Layer 8 of a small transformer language model trained on English Wikipedia (12 layers, counted from 0, width 128).
A neuron adds its activation times its output weights to the MLP's output. To switch it off is to set its activation to zero at one token and run the rest of the model.

Output weights of the MLP neurons that the questions are about. A number n stands for n times 0.0061.
n4: -52 11 31 -2 26 -4 10 -25 -16 7 4 40 23 39 -30 -14 20 3 2 -27 -11 -38 -30 -2 -37 9 2 45 19 15 -18 -22 -32 10 17 28 44 -5 1 9 -9 -61 -1 20 -36 -59 13 -6 -28 15 31 -14 -45 -9 -1 23 -25 -16 -33 -22 -26 18 19 -8 14 -5 -30 36 22 -2 37 29 -19 -7 67 -27 35 40 37 25 0 -22 20 -4 -33 6 -28 -20 -18 8 -31 -24 5 23 -22 -52 -33 -30 -26 1 12 32 -24 0 21 45 7 -42 10 7 -3 66 -2 -9 64 3 -22 -19 43 27 46 27 -19 -3 54 -55 -21 -10
n100: 9 8 -17 20 -2 2 -9 -7 -39 -11 -10 43 -2 11 -16 6 -20 -27 19 12 25 -3 4 -26 8 21 -1 3 -3 -11 4 -17 12 0 7 -6 15 15 -5 -15 -10 -5 11 -7 -31 -19 -11 -22 -15 -1 16 -9 6 -23 -11 11 -19 7 31 -27 2 -3 -14 15 12 24 12 26 -13 16 2 -13 -6 -15 14 6 -5 28 -31 7 -25 -38 8 -24 -17 -7 -9 -10 8 24 -11 -14 17 6 -6 11 5 5 -18 -1 -4 27 16 -14 -11 3 19 8 3 -1 -15 7 -18 44 7 2 10 -15 0 26 -2 -15 13 51 17 24 -42 -10
n162: 4 -1 -1 -74 -41 10 3 14 44 36 -20 -34 -64 16 -38 10 -65 -39 45 18 -26 34 16 -34 -18 64 9 12 -37 1 -9 13 13 -69 -5 62 20 -27 -1 59 18 -1 53 21 -71 -42 -23 -5 -23 20 -39 23 12 1 -24 50 2 -34 8 -15 -39 13 -11 40 -11 29 27 -2 -58 27 3 22 -31 4 -15 -4 63 26 -16 37 15 -11 -21 6 25 -23 16 -70 -48 -1 -2 62 -7 15 -27 46 42 -50 -6 -44 56 25 59 17 7 -78 43 -35 -4 -16 17 -44 -7 10 -17 40 -30 43 -4 16 30 35 -8 -1 53 -24 -13 -35
n178: -16 16 4 5 21 -14 -27 23 -33 6 7 -25 17 -11 4 33 -22 -3 -26 -9 30 -21 20 -4 -1 -7 -33 -19 18 -20 2 -19 -13 -5 -6 24 8 1 -9 13 17 -18 15 -1 1 -2 34 -4 24 21 1 19 -3 16 8 4 -8 -15 57 -6 24 -6 -34 -24 0 2 17 24 -31 8 16 11 4 17 -23 25 18 2 39 33 4 -21 -32 26 9 5 18 -14 11 4 -4 -7 -16 -8 -7 24 22 -9 -15 -45 -4 55 28 6 -25 -8 -8 36 -47 -33 -27 -18 -36 -12 4 9 3 -1 -38 -8 -14 30 -6 -11 -7 15 7 -20
n191: -38 -3 -28 24 9 -11 -10 11 7 -8 -10 11 -17 -41 -29 -28 32 13 19 -22 -3 31 -19 13 2 -6 12 -24 12 15 9 24 -14 14 -3 -13 5 7 15 8 -14 15 24 -6 19 22 -20 -10 -11 -3 -6 8 -13 -7 -5 32 25 1 23 -18 12 5 6 -1 3 23 -48 23 7 -7 14 -10 6 -8 21 -15 4 -16 -9 25 -21 15 -28 10 21 4 23 -33 11 -9 -25 24 -28 23 1 -10 2 -5 3 -50 -24 -14 -19 -15 16 -24 -17 -25 0 -9 -14 -9 -11 23 18 5 -23 4 -33 42 53 -35 46 13 27 6 -10 5
n283: 19 5 -21 -4 34 9 17 28 -6 -7 -5 4 -48 12 36 -34 -4 -8 -7 -20 -46 12 0 -13 5 2 -33 -7 -11 13 -36 12 -35 -2 12 -25 -12 -25 2 -3 6 16 0 -29 -9 -5 10 -12 -3 22 2 -28 -26 2 -9 -19 18 11 33 -24 17 25 -16 -13 1 -3 36 1 56 19 -1 50 -5 14 74 26 -1 6 2 -47 -10 -2 -10 19 -3 12 8 11 9 14 -24 -39 -3 21 8 -37 -8 6 -6 1 -8 -11 -3 -12 14 -9 10 27 14 -28 -19 19 12 -15 19 -44 20 19 -19 15 -12 -29 -11 11 -17 7 28 3
n349: -16 -10 15 4 9 27 7 9 -55 1 12 -12 31 -3 -26 -17 11 -19 -25 26 9 -8 -12 44 -4 -28 1 46 18 -11 -51 -12 -37 -6 -4 2 16 13 18 12 -54 17 15 -20 5 9 -29 8 -36 -16 -1 2 14 18 14 38 -13 -35 -2 27 -45 11 -19 -15 16 -8 13 3 -3 -16 -1 -5 3 10 28 -5 -21 44 -7 12 -18 37 -7 14 10 7 26 18 -11 2 -2 16 20 13 -8 -10 -24 10 -41 -18 -37 -1 25 -36 -16 -6 -3 4 26 -20 -13 22 16 46 34 -5 8 -20 12 31 0 -11 0 -2 -5 -15 2 7
n377: -22 -16 22 -7 -15 16 14 -3 3 -26 -37 -10 26 8 -16 -8 13 5 2 9 1 -18 24 34 -16 25 -22 13 -17 -26 -23 -24 -10 17 0 53 -3 9 -15 19 17 -29 -16 -4 -41 26 -3 2 9 30 38 -10 -34 -21 2 -34 -1 42 -13 -24 -9 43 2 -1 37 29 3 14 0 37 6 31 14 -6 49 -38 18 22 5 4 -44 8 5 16 2 8 12 -47 -7 48 13 -25 -44 9 18 5 4 23 -5 -15 -28 -31 12 -12 -3 1 -8 28 21 -22 -26 33 -23 46 -8 -28 13 -38 -31 9 24 -2 -14 -55 -9 11 0 -16
n383: 9 -12 10 32 26 0 -43 29 -37 -6 -10 1 -33 -15 21 19 -7 -2 -5 -9 5 -9 -18 -2 22 17 28 18 -33 -14 -6 36 23 -7 -10 -12 34 -4 6 20 -21 29 -4 11 -10 -22 32 -11 29 25 -13 -6 20 33 -32 -14 2 -12 28 22 -18 -28 -20 -41 -24 6 -16 -16 13 -25 -23 6 -24 12 -32 33 -27 11 -30 -16 13 11 11 10 -36 -16 -30 13 10 10 -13 12 -10 -4 -15 16 40 6 29 2 16 2 -25 -5 1 48 -22 -35 -13 -23 -4 -1 23 32 -13 -11 4 0 20 21 1 -11 -7 -17 -34 9 19 32
n403: 16 5 2 -2 11 21 32 2 -31 -21 23 12 25 17 -29 0 -9 -45 -8 -7 -30 11 -32 0 4 41 -17 7 3 -1 2 -68 -25 40 4 -33 -1 7 2 -17 2 17 14 -45 21 -15 21 -3 43 -5 7 -4 -35 54 -8 -17 -6 26 1 -37 -8 32 0 -71 4 -57 22 -23 -7 -11 -20 10 -5 6 -14 -1 6 24 8 11 0 13 36 5 -11 -4 -24 3 36 -38 18 -44 -31 -62 33 -3 -19 21 20 19 15 14 1 -11 30 -21 8 -8 19 1 43 5 45 19 -35 -4 13 -10 -36 -22 13 53 28 20 -12 26 17 -38
n416: 15 -15 23 38 4 24 -25 23 34 36 -71 -3 12 -57 3 10 -45 -7 -54 60 16 19 12 -46 -23 1 5 -9 -44 -47 14 0 -28 -11 29 34 -23 -13 17 7 27 -17 -10 -2 20 13 -43 8 -38 49 41 5 -57 10 10 -18 -42 -11 -17 36 29 4 33 -45 -1 31 -13 20 57 15 2 -60 95 7 -42 -42 15 -12 63 2 -15 21 -15 0 -24 3 -3 15 43 -47 32 -22 -49 -7 4 18 -2 21 -25 -3 -48 -5 25 32 33 -6 5 -43 27 13 19 35 18 2 -14 53 2 21 22 -12 -11 37 -68 -19 17 3 -34 -47
n435: 2 -11 -8 28 -30 43 -17 0 -31 5 -29 1 24 19 -9 8 5 19 -1 -18 -15 -31 -8 -32 15 -19 -1 26 19 6 -13 -23 -2 16 16 0 10 8 -30 6 5 -14 44 -32 -21 -2 2 31 33 13 44 -13 -3 3 -6 6 18 23 37 -14 9 45 48 -39 9 -12 5 15 20 17 -1 18 -8 -13 8 -60 1 5 18 -1 -3 -25 26 9 -17 31 -10 -14 24 -16 -28 2 -21 23 -12 -30 14 12 -4 -17 -40 -19 -5 9 29 -11 -6 11 25 -22 -23 -32 11 -29 -4 10 -31 7 14 6 29 -16 -26 -36 -3 7 11 14
n440: 21 -11 -17 14 -13 16 28 -18 -5 -35 -20 5 -9 -2 -9 -11 -9 28 7 26 34 17 12 -19 7 -31 -36 14 2 -15 -17 25 13 11 4 -1 -25 14 11 -17 -20 -4 -14 9 -58 7 -10 -9 33 -30 0 -21 34 -18 -7 54 -2 -5 12 31 4 -28 -33 -20 18 0 -16 -10 27 1 15 -7 -28 18 -22 -28 -15 39 12 -36 8 7 5 -21 10 -24 11 16 -31 -12 29 14 17 19 19 -50 6 -9 2 -4 -10 14 68 -35 37 -32 14 1 14 -29 -27 9 0 35 31 -32 16 -7 -12 -8 -5 14 30 -16 -16 34 11 14
n443: -27 -13 39 25 -12 6 -28 2 -52 14 -26 28 20 -12 -8 -3 9 -7 -3 -8 1 -14 6 9 -42 0 12 15 50 -14 -19 -19 -21 -2 -4 13 12 -22 -32 19 -9 -12 33 15 -2 -11 -35 4 8 12 -21 -27 -16 -10 6 41 13 4 10 5 -8 -18 -15 20 44 20 -2 6 31 -7 3 15 -22 -11 36 -44 -30 13 9 13 -23 -4 6 24 -39 26 -2 1 -16 29 10 -8 31 43 1 16 -21 0 -10 -30 -40 -31 3 0 30 26 1 -8 -17 7 30 -1 -42 -3 31 -8 -59 13 22 62 -2 -20 0 7 20 -61 -8 3
n499: 3 -4 3 20 1 1 12 -1 -6 -17 -13 -7 -23 11 30 25 -13 -49 -3 -14 16 -3 20 31 2 16 13 17 -9 21 -18 11 14 -4 -17 -14 -10 -24 6 18 1 -14 39 28 -2 -9 -43 9 -18 -23 20 4 -56 4 0 -15 23 37 -11 10 -6 -16 38 12 2 -56 3 9 14 -2 -2 -41 5 -9 -4 9 5 -27 27 -34 6 53 32 4 -31 -11 7 15 -27 -28 -8 -7 -31 20 13 27 -13 -9 -5 -7 -16 -10 -15 -9 6 33 14 28 23 20 -5 -4 16 -5 -8 -5 21 -12 1 21 17 -27 7 18 7 -15 22 3
n502: -6 29 14 15 17 -37 15 13 -25 22 0 -11 0 -54 6 -6 -16 30 5 -34 6 13 -42 -27 33 -14 1 1 27 -31 22 -14 -69 7 34 -3 31 2 23 -18 -2 -9 9 -27 -45 -44 26 -26 26 23 -38 -19 -6 8 0 44 -16 27 1 -26 23 59 -8 -34 -23 9 13 19 38 10 -13 22 3 -42 22 29 6 26 8 1 -9 26 8 50 4 20 -49 7 -15 20 20 -3 41 43 -26 5 24 32 18 3 -27 -10 25 -26 -16 25 -13 3 0 -15 4 1 -21 -24 23 -20 -7 -21 4 -48 53 -18 28 -36 -10 -16 -4 -18

Each question names a token from some text and the token that comes next. It shows the activations a of the neurons there, in the order above. A number n stands for n times 0.072.

Then comes g, the gradient of the next token's log-probability with respect to the MLP's output, scaled to length 1. A neuron's effect is roughly proportional to its activation times (output weights . g). A number n stands for n times 0.0035.

" scored", then " four"
a: -2 0 0 -2 -2 13 -1 5 -1 -2 0 0 25 -2 0 -1
g: 27 12 34 -14 0 -33 -10 -4 0 -25 -3 40 25 7 -8 -6 13 23 -6 -16 23 17 -47 -62 23 -25 0 -48 -35 22 0 32 -1 -2 1 24 -41 -27 3 28 6 26 -6 -32 7 -3 -14 -39 1 -39 -4 14 32 -35 9 35 -58 -3 -9 3 55 16 12 -13 60 -16 13 20 42 -24 61 -12 5 6 -16 14 -35 -13 31 -18 13 26 -3 15 4 69 -26 -11 22 -13 -72 -32 5 -4 22 -19 0 3 4 -6 -32 24 22 4 3 -11 14 -25 -3 13 11 -24 -12 -20 1 -4 -41 4 8 25 -56 1 26 15 8 -17 41 8
Which neuron, switched off, lowers the next token's probability most? n440

" 14", then "."
a: 38 0 0 -2 0 8 -2 -1 0 -2 -2 -1 -1 0 -1 6
g: -10 -29 15 26 -15 -8 -10 0 -4 5 -29 5 3 -8 1 10 -6 -6 -4 -3 -4 22 -15 -7 18 -6 18 -24 17 -45 13 -12 -40 -13 -3 -22 15 -20 6 -15 16 6 0 20 44 -24 59 -8 -2 -34 -35 -37 -33 -7 37 -28 14 15 -50 0 11 -5 4 -29 -34 -7 21 -19 26 -7 5 -41 40 -9 -28 14 26 -20 51 -38 -42 42 24 2 -6 -31 -34 63 26 29 12 -11 -24 11 27 12 -33 7 34 1 11 -9 -11 22 -13 16 -45 -16 -7 4 50 -35 40 -24 -11 47 21 57 8 27 9 -30 22 45 25 26 -13 -57
Which neuron, switched off, raises the next token's probability most? n4

" total", then " of"
a: -2 0 0 -2 -1 39 -2 3 -1 -2 0 -1 -1 9 0 2
g: 10 -46 29 -35 -8 7 -14 23 -2 -31 -29 -23 -8 15 38 -22 -18 -22 22 -2 -24 7 -24 -6 25 -56 5 -6 -11 -11 7 -15 42 35 -2 16 52 22 9 18 45 -39 -17 -29 2 40 15 22 -2 44 21 11 19 15 -34 -25 -7 -37 -19 -34 3 33 35 -2 -13 -33 3 -10 7 8 8 -24 20 26 -37 9 8 -12 22 24 -31 14 46 -28 4 2 -10 91 -12 10 -33 -16 30 15 -2 15 -9 -13 -14 1 11 15 13 10 59 -65 8 -34 -16 0 -5 3 27 11 -26 -13 29 16 -31 -5 -55 -25 -6 1 -43 7 -2 20
Which neuron, switched off, lowers the next token's probability most? n283

"=", then "Personal"
a: 0 15 0 -2 -2 -2 0 8 -2 -1 0 -2 -1 0 -2 1
g: 14 52 -12 -71 -17 -45 26 22 -29 -31 10 15 22 23 -30 1 -23 17 11 4 -64 34 25 11 -12 21 -7 13 14 -39 -24 14 -22 -6 8 32 -2 9 4 21 -12 2 9 1 6 -60 23 -18 33 4 38 49 -11 3 -8 48 10 8 14 -23 -7 -7 -13 2 -1 7 -21 3 -36 13 11 -24 22 -26 -4 -48 39 -8 4 -16 27 4 -19 -18 34 -34 -30 -19 -34 -16 -37 13 10 21 9 -2 59 30 -51 14 12 24 -27 3 -20 9 33 30 11 -14 23 -19 30 41 5 -32 25 47 -21 -30 -6 -33 -39 -9 -22 8 -3 16
Which two neurons, each switched off alone, lower its probability most, in order? n100, n377

" power", then " in"
a: -2 -1 0 -1 -2 3 4 7 -2 0 0 -1 -2 1 -2 -2
g: 0 27 -9 6 44 9 -10 -31 13 -7 23 -7 -10 -7 44 17 -17 14 24 -14 -3 17 -32 -46 7 -13 21 -13 15 -8 19 2 17 33 33 -19 29 3 -8 -23 47 4 -31 10 3 -22 28 -94 -5 55 -1 15 23 -30 3 -12 1 68 -17 -11 24 -7 -13 -9 -42 -30 -4 31 -17 5 20 14 16 45 -10 3 12 -19 -9 -6 -20 43 17 -62 -21 26 31 -19 9 6 -17 10 -54 -18 -33 -8 9 -9 -15 62 3 5 -10 30 -62 -5 11 38 -14 18 6 -24 -8 10 -46 -14 3 -13 -27 -40 22 11 -1 -23 -13 -4 20 17
Which neuron, switched off, raises the next token's probability most? n349

"uit", then "less"
a: 0 -1 0 -2 -2 0 -2 2 -2 0 0 -2 0 -2 -2 -1
g: -5 -10 9 36 15 12 -13 7 -41 37 22 -34 26 -28 -3 2 45 -5 10 -30 14 -38 8 47 16 -16 28 15 -22 -3 -27 35 21 13 -18 23 11 34 -12 18 -44 -5 0 27 2 -1 -25 8 27 2 11 -14 -22 -33 1 -34 12 -20 29 3 -29 41 -34 -49 35 -27 0 -1 14 -45 4 -21 10 22 4 -1 19 9 -11 25 2 72 -28 8 0 -26 -3 18 -54 -30 43 -3 10 6 -12 4 -8 24 -37 -17 28 6 -30 23 18 26 -11 -30 -32 5 -11 27 -11 9 33 4 -6 -57 -1 21 -62 -15 67 -13 21 3 -24 -41
Which neuron, switched off, raises the next token's probability most? n349

" remaining", then " seed"
a: -2 -1 0 -2 0 18 15 -1 -1 -1 0 0 -1 -2 0 -2
g: -38 18 37 14 -1 28 8 -8 -67 -10 28 -1 6 29 -2 46 -4 4 20 39 -23 14 -2 5 -33 6 -3 28 21 7 -25 6 41 -1 -47 29 30 16 46 10 -25 20 -10 38 32 -27 -92 -28 -41 -56 -20 12 3 24 66 1 -4 15 3 13 -2 1 -16 -41 12 -1 -7 30 6 17 -18 -16 -15 -50 -6 -7 0 9 5 -22 -15 14 -7 9 -10 -9 -11 -32 -47 13 -15 4 18 33 -11 1 -21 -61 0 -35 10 12 -22 -9 -22 23 -6 7 0 -31 -8 14 -4 -6 25 -22 -13 13 31 30 20 -13 39 7 23 -41 37 11
Which neuron, switched off, lowers the next token's probability most? n349

" family", then " size"
a: -2 -2 18 2 0 1 -1 18 -2 -2 0 0 24 -2 0 0
g: -32 -12 1 37 -4 13 -15 -4 -47 15 -26 -21 39 -30 -10 0 -5 -30 -11 -44 8 -2 -12 -10 -4 -18 32 58 -43 40 -16 8 -4 -18 0 18 -24 -29 -22 8 -13 13 8 14 -8 6 2 6 5 7 -27 0 -15 2 36 13 28 9 -4 15 -4 7 42 10 57 -6 67 11 -35 -26 -25 -12 -7 -33 -39 -37 -1 36 12 8 -17 18 19 47 6 -38 3 -49 27 9 13 35 9 45 -1 -22 -9 23 -27 -6 1 21 -16 -19 7 26 -2 -5 -9 32 -34 -74 -28 9 -14 26 -46 -35 14 56 13 -2 54 -6 16 -11 36 1
Which neuron, switched off, lowers the next token's probability most? n162

" |", then " 8"
a: 0 -1 -2 25 -1 -1 -1 -2 -1 10 0 0 -2 0 -1 -1
g: 17 -29 31 11 -40 14 -10 15 8 22 30 -7 -8 19 -15 33 -14 10 -27 16 20 14 22 15 -27 -37 -7 -21 10 -5 -19 20 12 39 -29 -12 -57 -45 -8 -19 31 30 -28 -18 -25 4 -7 -17 9 15 22 -5 -17 12 9 -11 -38 56 2 -35 6 20 2 -21 -60 14 -14 -3 37 -10 0 -18 -30 72 -6 47 14 -5 -7 26 19 39 -5 54 -11 50 22 -5 -10 15 -42 -23 0 -1 45 -10 -14 4 22 -1 -41 15 11 38 -2 -22 -9 -49 -21 53 -3 11 -18 21 -1 -10 -23 9 -21 -23 -33 34 -65 -14 1 4 1 13
Which neuron, switched off, lowers the next token's probability most? n178

"6", then "%"
a: -2 -2 -2 -1 0 11 0 0 -1 -2 0 0 -1 -2 -2 0
g: -12 14 12 0 29 33 -21 -13 -6 4 -29 18 17 -14 31 1 -5 -38 12 -56 19 -10 -53 39 -12 -34 -22 44 40 -22 -23 28 -44 -26 4 31 10 -69 15 21 -48 16 40 -13 -4 -30 14 -2 -16 0 29 -10 -6 19 43 14 64 -3 -2 11 -10 -31 56 -4 5 -10 48 43 7 6 1 0 11 -8 -19 -45 -3 20 10 -1 14 28 -10 29 -26 -26 -49 27 -1 -51 -11 -29 25 24 -35 -8 -27 0 -37 29 -8 0 32 0 30 1 -8 -10 -17 0 -26 -21 18 -4 27 7 -13 26 32 -20 15 -39 11 18 -3 -25 14 -13
Which neuron, switched off, lowers the next token's probability most? n283

" try", then " count"
a: -1 0 0 -1 -1 -2 1 -2 -1 0 0 -1 -2 -2 1 -2
g: -22 35 -7 1 7 49 67 -46 -3 33 1 30 -7 23 1 -22 -25 -29 8 31 -42 -14 18 -18 6 -23 -10 -13 9 -10 44 39 -17 -14 -24 8 28 -51 -42 -35 11 -32 -13 8 -26 -4 0 0 -1 -13 -19 38 -39 13 -1 56 -21 2 74 -22 29 5 -31 -26 1 -19 17 -5 -9 6 -11 -14 -2 -21 49 11 13 -3 -42 1 -15 -21 11 14 -18 9 17 -5 46 35 40 17 -1 8 14 0 1 -22 9 -8 2 25 -7 -59 -14 2 -31 -36 16 -31 20 29 -8 15 -11 -15 43 -14 -14 -13 50 22 -9 -16 -12 -40 7 44
Which neuron, switched off, raises the next token's probability most? n502

" in", then " the"
a: 0 -2 -2 -2 0 0 0 -2 0 -2 2 -1 11 0 0 -2
g: 4 20 -14 -49 5 -41 -2 8 29 -19 49 -24 10 43 71 -5 4 -12 30 21 42 32 0 -18 -13 46 -21 -27 -48 2 -28 38 4 10 0 63 12 1 -7 18 1 15 -41 -5 -15 32 -38 18 -59 49 23 26 -27 -10 -22 8 -21 20 -41 -26 9 -6 -38 18 16 -50 -41 3 -2 26 -15 18 -26 27 13 -24 -18 -26 -25 6 -13 -25 15 14 29 -7 49 3 -5 -36 9 -13 -2 -2 35 19 -4 16 6 -15 7 -32 -22 -5 -19 -36 16 16 -32 20 27 23 7 8 -12 -21 -5 17 -6 15 -52 16 23 3 18 -14 -19 -1
Which neuron, switched off, raises the next token's probability most? n440

" an", then " N"
a: -2 0 -1 -2 6 34 0 0 -2 -2 0 -2 -2 -2 0 -2
g: 36 -2 24 -1 -32 -21 -5 -7 -34 -18 -4 35 -15 -19 11 9 5 -44 -19 -4 -37 42 44 19 -9 -38 -11 -30 -13 15 -17 -33 -7 -6 22 6 28 -16 15 30 28 -8 -24 -10 37 -25 -16 -26 12 -1 -52 17 -52 -11 15 4 25 -15 -32 13 5 12 -1 -15 -5 59 13 4 40 34 -14 55 -14 -21 -7 17 15 -18 1 -20 72 39 -3 -26 -24 68 -1 4 -30 30 25 9 14 -5 -2 -13 -7 20 4 -6 -5 5 47 56 12 -48 -6 10 -2 -13 5 -19 -2 -35 -19 11 1 -38 46 8 -32 -9 -21 21 -54 -1 17 -19
Which neuron, switched off, lowers the next token's probability most? n283

" +", then "12"
a: 0 15 0 -1 0 -1 0 -2 -2 -2 0 0 -2 -2 -2 -1
g: 26 -3 -5 13 -31 -49 19 13 62 12 71 23 -26 13 -6 19 36 5 62 -4 -1 -19 23 -8 -4 12 -27 -6 -12 57 11 23 37 28 -13 -25 -7 11 -4 55 -14 -26 -10 -14 -14 -30 53 -23 0 8 6 -37 6 -24 31 -25 -28 23 -21 -29 -21 -20 17 15 34 -28 -11 -7 -11 -29 33 18 -1 20 26 -7 9 19 -26 -25 -21 -63 -23 -49 8 -16 12 -6 -48 5 15 -39 -4 -26 5 14 -11 -12 -27 33 39 16 -8 10 6 28 -1 2 -14 -19 18 -12 10 31 -31 -42 -4 1 2 -14 -55 20 -11 21 5 13 -10 34
Which neuron, switched off, lowers the next token's probability most? n100

" amount", then "ed"
a: -1 -1 0 -2 -2 -1 -2 -1 -2 0 0 -2 -2 0 -2 -1
g: -5 14 -28 7 -24 -27 6 -4 18 35 -44 31 0 17 -7 -57 18 10 31 -37 16 45 -18 21 -50 -4 26 -7 -7 36 -3 -14 -33 -71 8 26 -48 15 16 22 -20 -30 8 -6 -59 14 -4 3 13 -48 -26 -15 17 11 -9 24 53 2 4 38 -18 44 -27 -18 51 55 -5 -35 0 -17 -5 5 12 35 4 2 20 -5 -46 -26 32 8 4 13 1 8 -5 -40 13 2 23 -8 17 -16 37 20 -4 34 12 -16 13 -31 14 5 -5 7 3 -79 20 26 -13 -4 5 -18 -9 17 -16 -13 21 -11 13 -8 14 0 -26 -17 41 -12
Which neuron, switched off, lowers the next token's probability most? n178

"ng", then "'"
a: 0 -1 0 0 0 3 -2 -2 -2 0 0 0 -2 7 16 0
g: -10 -16 0 -20 22 3 0 4 -15 -38 -7 12 9 -13 -15 28 -7 12 -43 -4 -27 -31 -12 -11 -49 7 38 6 12 -33 -17 -30 -2 -3 37 -14 26 -9 30 -11 29 10 -14 -35 39 -19 -45 -17 -8 -19 -4 9 40 26 30 52 -11 -16 -14 -32 -16 18 5 17 -20 7 -1 11 -7 10 16 -48 4 19 41 -12 28 67 45 6 10 26 -10 14 -12 -36 -15 52 20 1 52 1 32 -7 -30 15 -31 12 27 -6 -12 -40 -8 -40 -9 -22 -23 -10 14 32 -3 -18 -36 38 -3 -6 -29 6 -42 -23 59 -29 45 -7 63 -13 -7 6
Which neuron, switched off, lowers the next token's probability most? n443

"%", then " from"
a: -1 -2 17 -2 0 3 -2 -2 0 -2 0 -2 1 5 0 0
g: -3 7 -18 -23 2 -23 9 -68 -2 15 -33 22 -29 26 2 19 15 47 29 -16 -23 27 -7 -19 51 48 -47 2 23 61 18 6 -15 -17 34 0 -15 -21 -2 39 12 14 -13 -8 14 -7 33 -55 22 0 85 39 -16 14 6 -22 -41 26 -2 13 15 -34 29 32 -1 1 -48 -1 -28 -6 6 -14 -6 -23 11 -23 -10 0 18 27 22 33 -24 -40 -17 -6 -16 -30 -14 -5 -40 26 -19 -16 -33 3 22 -8 -48 0 -9 -8 -5 15 -1 37 34 4 29 20 -34 -12 7 -17 -15 20 15 32 -7 -2 17 10 -21 -22 -40 18 -35 2
Which neuron, switched off, raises the next token's probability most? n443

"h", then " was"
a: -1 -2 0 -2 0 -1 -2 1 -1 0 0 -1 -2 -2 0 0
g: 13 26 -29 -20 -18 -1 1 -34 40 -5 48 -18 -23 17 3 -28 1 25 -7 0 26 36 -35 -6 -7 -15 6 -24 -1 -4 13 8 -7 -13 11 -16 20 5 78 -40 -33 -11 -5 13 14 -6 -26 -51 6 -4 -13 -6 17 31 19 31 -21 33 -9 -12 -16 -11 -41 -14 -4 -3 -8 -3 17 29 -45 -1 14 6 38 1 29 6 -14 -39 -6 -31 -25 23 -13 -20 -11 0 28 -34 34 6 -22 6 11 -38 18 -13 3 6 1 16 -2 -16 39 -5 -14 11 19 3 -65 -18 -19 59 -26 -40 64 3 -26 -56 55 23 30 -24 18 43 29 37
Which neuron, switched off, lowers the next token's probability most? n443

" |", then " 0"
a: 0 1 -1 25 -1 0 -2 -1 8 11 0 0 -1 -1 -2 0
g: -24 28 -15 -2 -45 52 19 -43 -29 7 -11 3 -1 3 -22 -28 19 16 16 -26 -17 -2 5 39 36 -13 23 -9 36 38 1 -24 -9 -56 3 7 31 41 -4 22 -14 -20 51 9 10 -31 -2 44 -14 14 -28 -16 3 -42 11 3 23 21 29 18 -13 -40 -15 -18 32 5 27 32 -3 27 -8 40 13 3 -20 0 -51 35 7 -20 -2 -2 59 -38 30 -17 5 -1 -8 -45 36 -47 31 28 -27 18 7 -29 -7 -6 -5 -7 24 -36 45 -2 -21 6 -20 -52 -37 -13 -13 -25 34 2 -8 48 -29 1 -13 -30 -8 7 -15 -1 13 4
Which neuron, switched off, lowers the next token's probability most? n178

" points", then " system"
a: 0 -1 0 -2 6 -2 0 -1 0 0 0 -1 0 29 1 0
g: 32 -15 10 48 20 -28 27 16 -63 1 -32 -4 -15 10 -33 -31 11 18 -12 -11 -53 -34 -8 18 -4 1 18 27 47 4 -10 -11 -8 -13 -6 -7 10 8 -18 9 -10 27 64 17 10 -16 -20 -7 18 -39 3 -2 -52 -3 -4 30 -34 38 15 18 -40 -26 -13 17 -6 35 -7 39 27 -23 -18 -37 -33 8 25 -2 -50 14 18 29 4 -28 27 -20 -21 -11 2 -32 -3 -29 55 -1 5 -30 20 29 -15 22 -19 -35 12 -14 -11 23 -11 2 -50 34 17 -32 7 -14 -10 15 33 -3 20 5 50 22 -5 -31 10 4 35 -39 43 37
Which neuron, switched off, lowers the next token's probability most? n443

" of", then " which"
a: -2 -2 0 -2 -2 17 -1 -1 -2 -2 43 0 3 0 0 0
g: 54 -4 -22 8 -14 26 -45 11 37 4 -44 -6 28 -13 -11 -26 -22 -29 -17 31 3 52 -9 -27 37 -8 -5 -16 -37 -20 22 -25 -41 -4 -8 -39 -17 32 25 7 -51 4 -1 -25 15 -26 -29 5 -28 -32 38 24 44 -12 53 -18 -8 -3 1 11 2 30 38 47 -23 29 10 28 57 33 -32 -42 5 -20 1 0 1 39 15 10 3 -13 44 -2 21 1 -29 -28 -16 -5 -19 -61 3 -24 6 14 -10 -13 20 5 -69 -17 37 4 7 10 -1 -3 -10 22 -5 5 16 -14 43 39 -18 -5 -11 -14 -12 -19 9 6 -5 30 15 1
Which neuron, switched off, lowers the next token's probability most? n416

" |", then "\n"
a: 0 -1 -1 45 -2 0 0 -2 4 -2 -1 -1 -2 0 -1 0
g: 12 4 -28 -9 45 8 -11 19 21 -19 -32 -31 21 -8 49 -12 -21 -26 -17 10 -54 -4 -40 -29 21 11 -19 14 28 -9 29 7 -13 18 -14 -5 56 -19 8 -22 54 19 16 -5 -3 -15 -13 -21 -1 -15 2 -11 -15 37 -4 -34 11 -11 16 -19 9 10 13 -29 -17 -24 36 15 28 6 -8 -15 31 -9 21 -51 -10 -73 34 15 -29 13 29 -9 -37 -17 -37 1 42 -4 2 43 -14 31 7 -4 -4 12 15 -17 2 -2 -26 1 -51 24 -28 22 28 1 0 -1 40 16 2 -28 42 -14 41 -9 25 -13 47 -64 9 41 6 -47
Which neuron, switched off, raises the next token's probability most? n178

" placed", then " higher"
a: 0 -1 0 0 4 -2 0 -1 0 -1 0 2 11 2 -2 0
g: 10 -31 -21 20 -37 17 18 -50 45 -27 11 -17 8 40 46 -5 0 -9 -5 41 -12 48 -30 43 -1 -36 -18 23 -13 37 26 14 -12 -55 -42 47 14 -2 -9 29 -2 7 -20 -21 -27 -75 -1 16 3 -34 10 29 -39 7 -23 -4 17 1 -23 24 36 -7 -16 5 42 16 -15 14 25 -13 12 39 -18 -20 6 7 -40 -7 15 -15 20 -63 -8 29 -10 21 -1 8 -6 -60 28 -55 31 3 -19 8 -8 -2 -26 19 -6 -12 15 7 11 4 16 -4 18 -12 20 -34 21 -20 -3 33 23 5 -23 25 0 2 -20 -7 -6 17 -35 39
Which neuron, switched off, lowers the next token's probability most? n440

" |", then " 165"
a: -2 -1 10 -2 -1 -2 -1 0 -1 14 0 -1 -2 -2 -1 -1
g: -13 3 -25 34 -40 -26 27 4 -6 5 46 -1 25 42 -17 -13 44 -6 -23 17 6 1 -18 -34 -22 -33 52 -17 -34 9 0 -25 15 -17 -23 -40 -5 -16 -5 -27 -7 5 27 -11 15 -10 13 52 39 -2 -5 -17 42 11 0 25 -40 -20 3 -11 52 12 -19 26 14 2 -26 63 3 -29 47 30 7 16 -17 36 27 50 -29 -19 -18 12 -19 3 3 -20 -33 -26 13 16 26 -25 -12 -17 12 27 -31 -37 25 58 -47 -1 -26 -14 18 -23 -65 -19 -14 5 9 15 -24 -8 30 22 3 -6 -49 28 15 11 18 -9 -11 3 5 -14
Which neuron, switched off, raises the next token's probability most? n162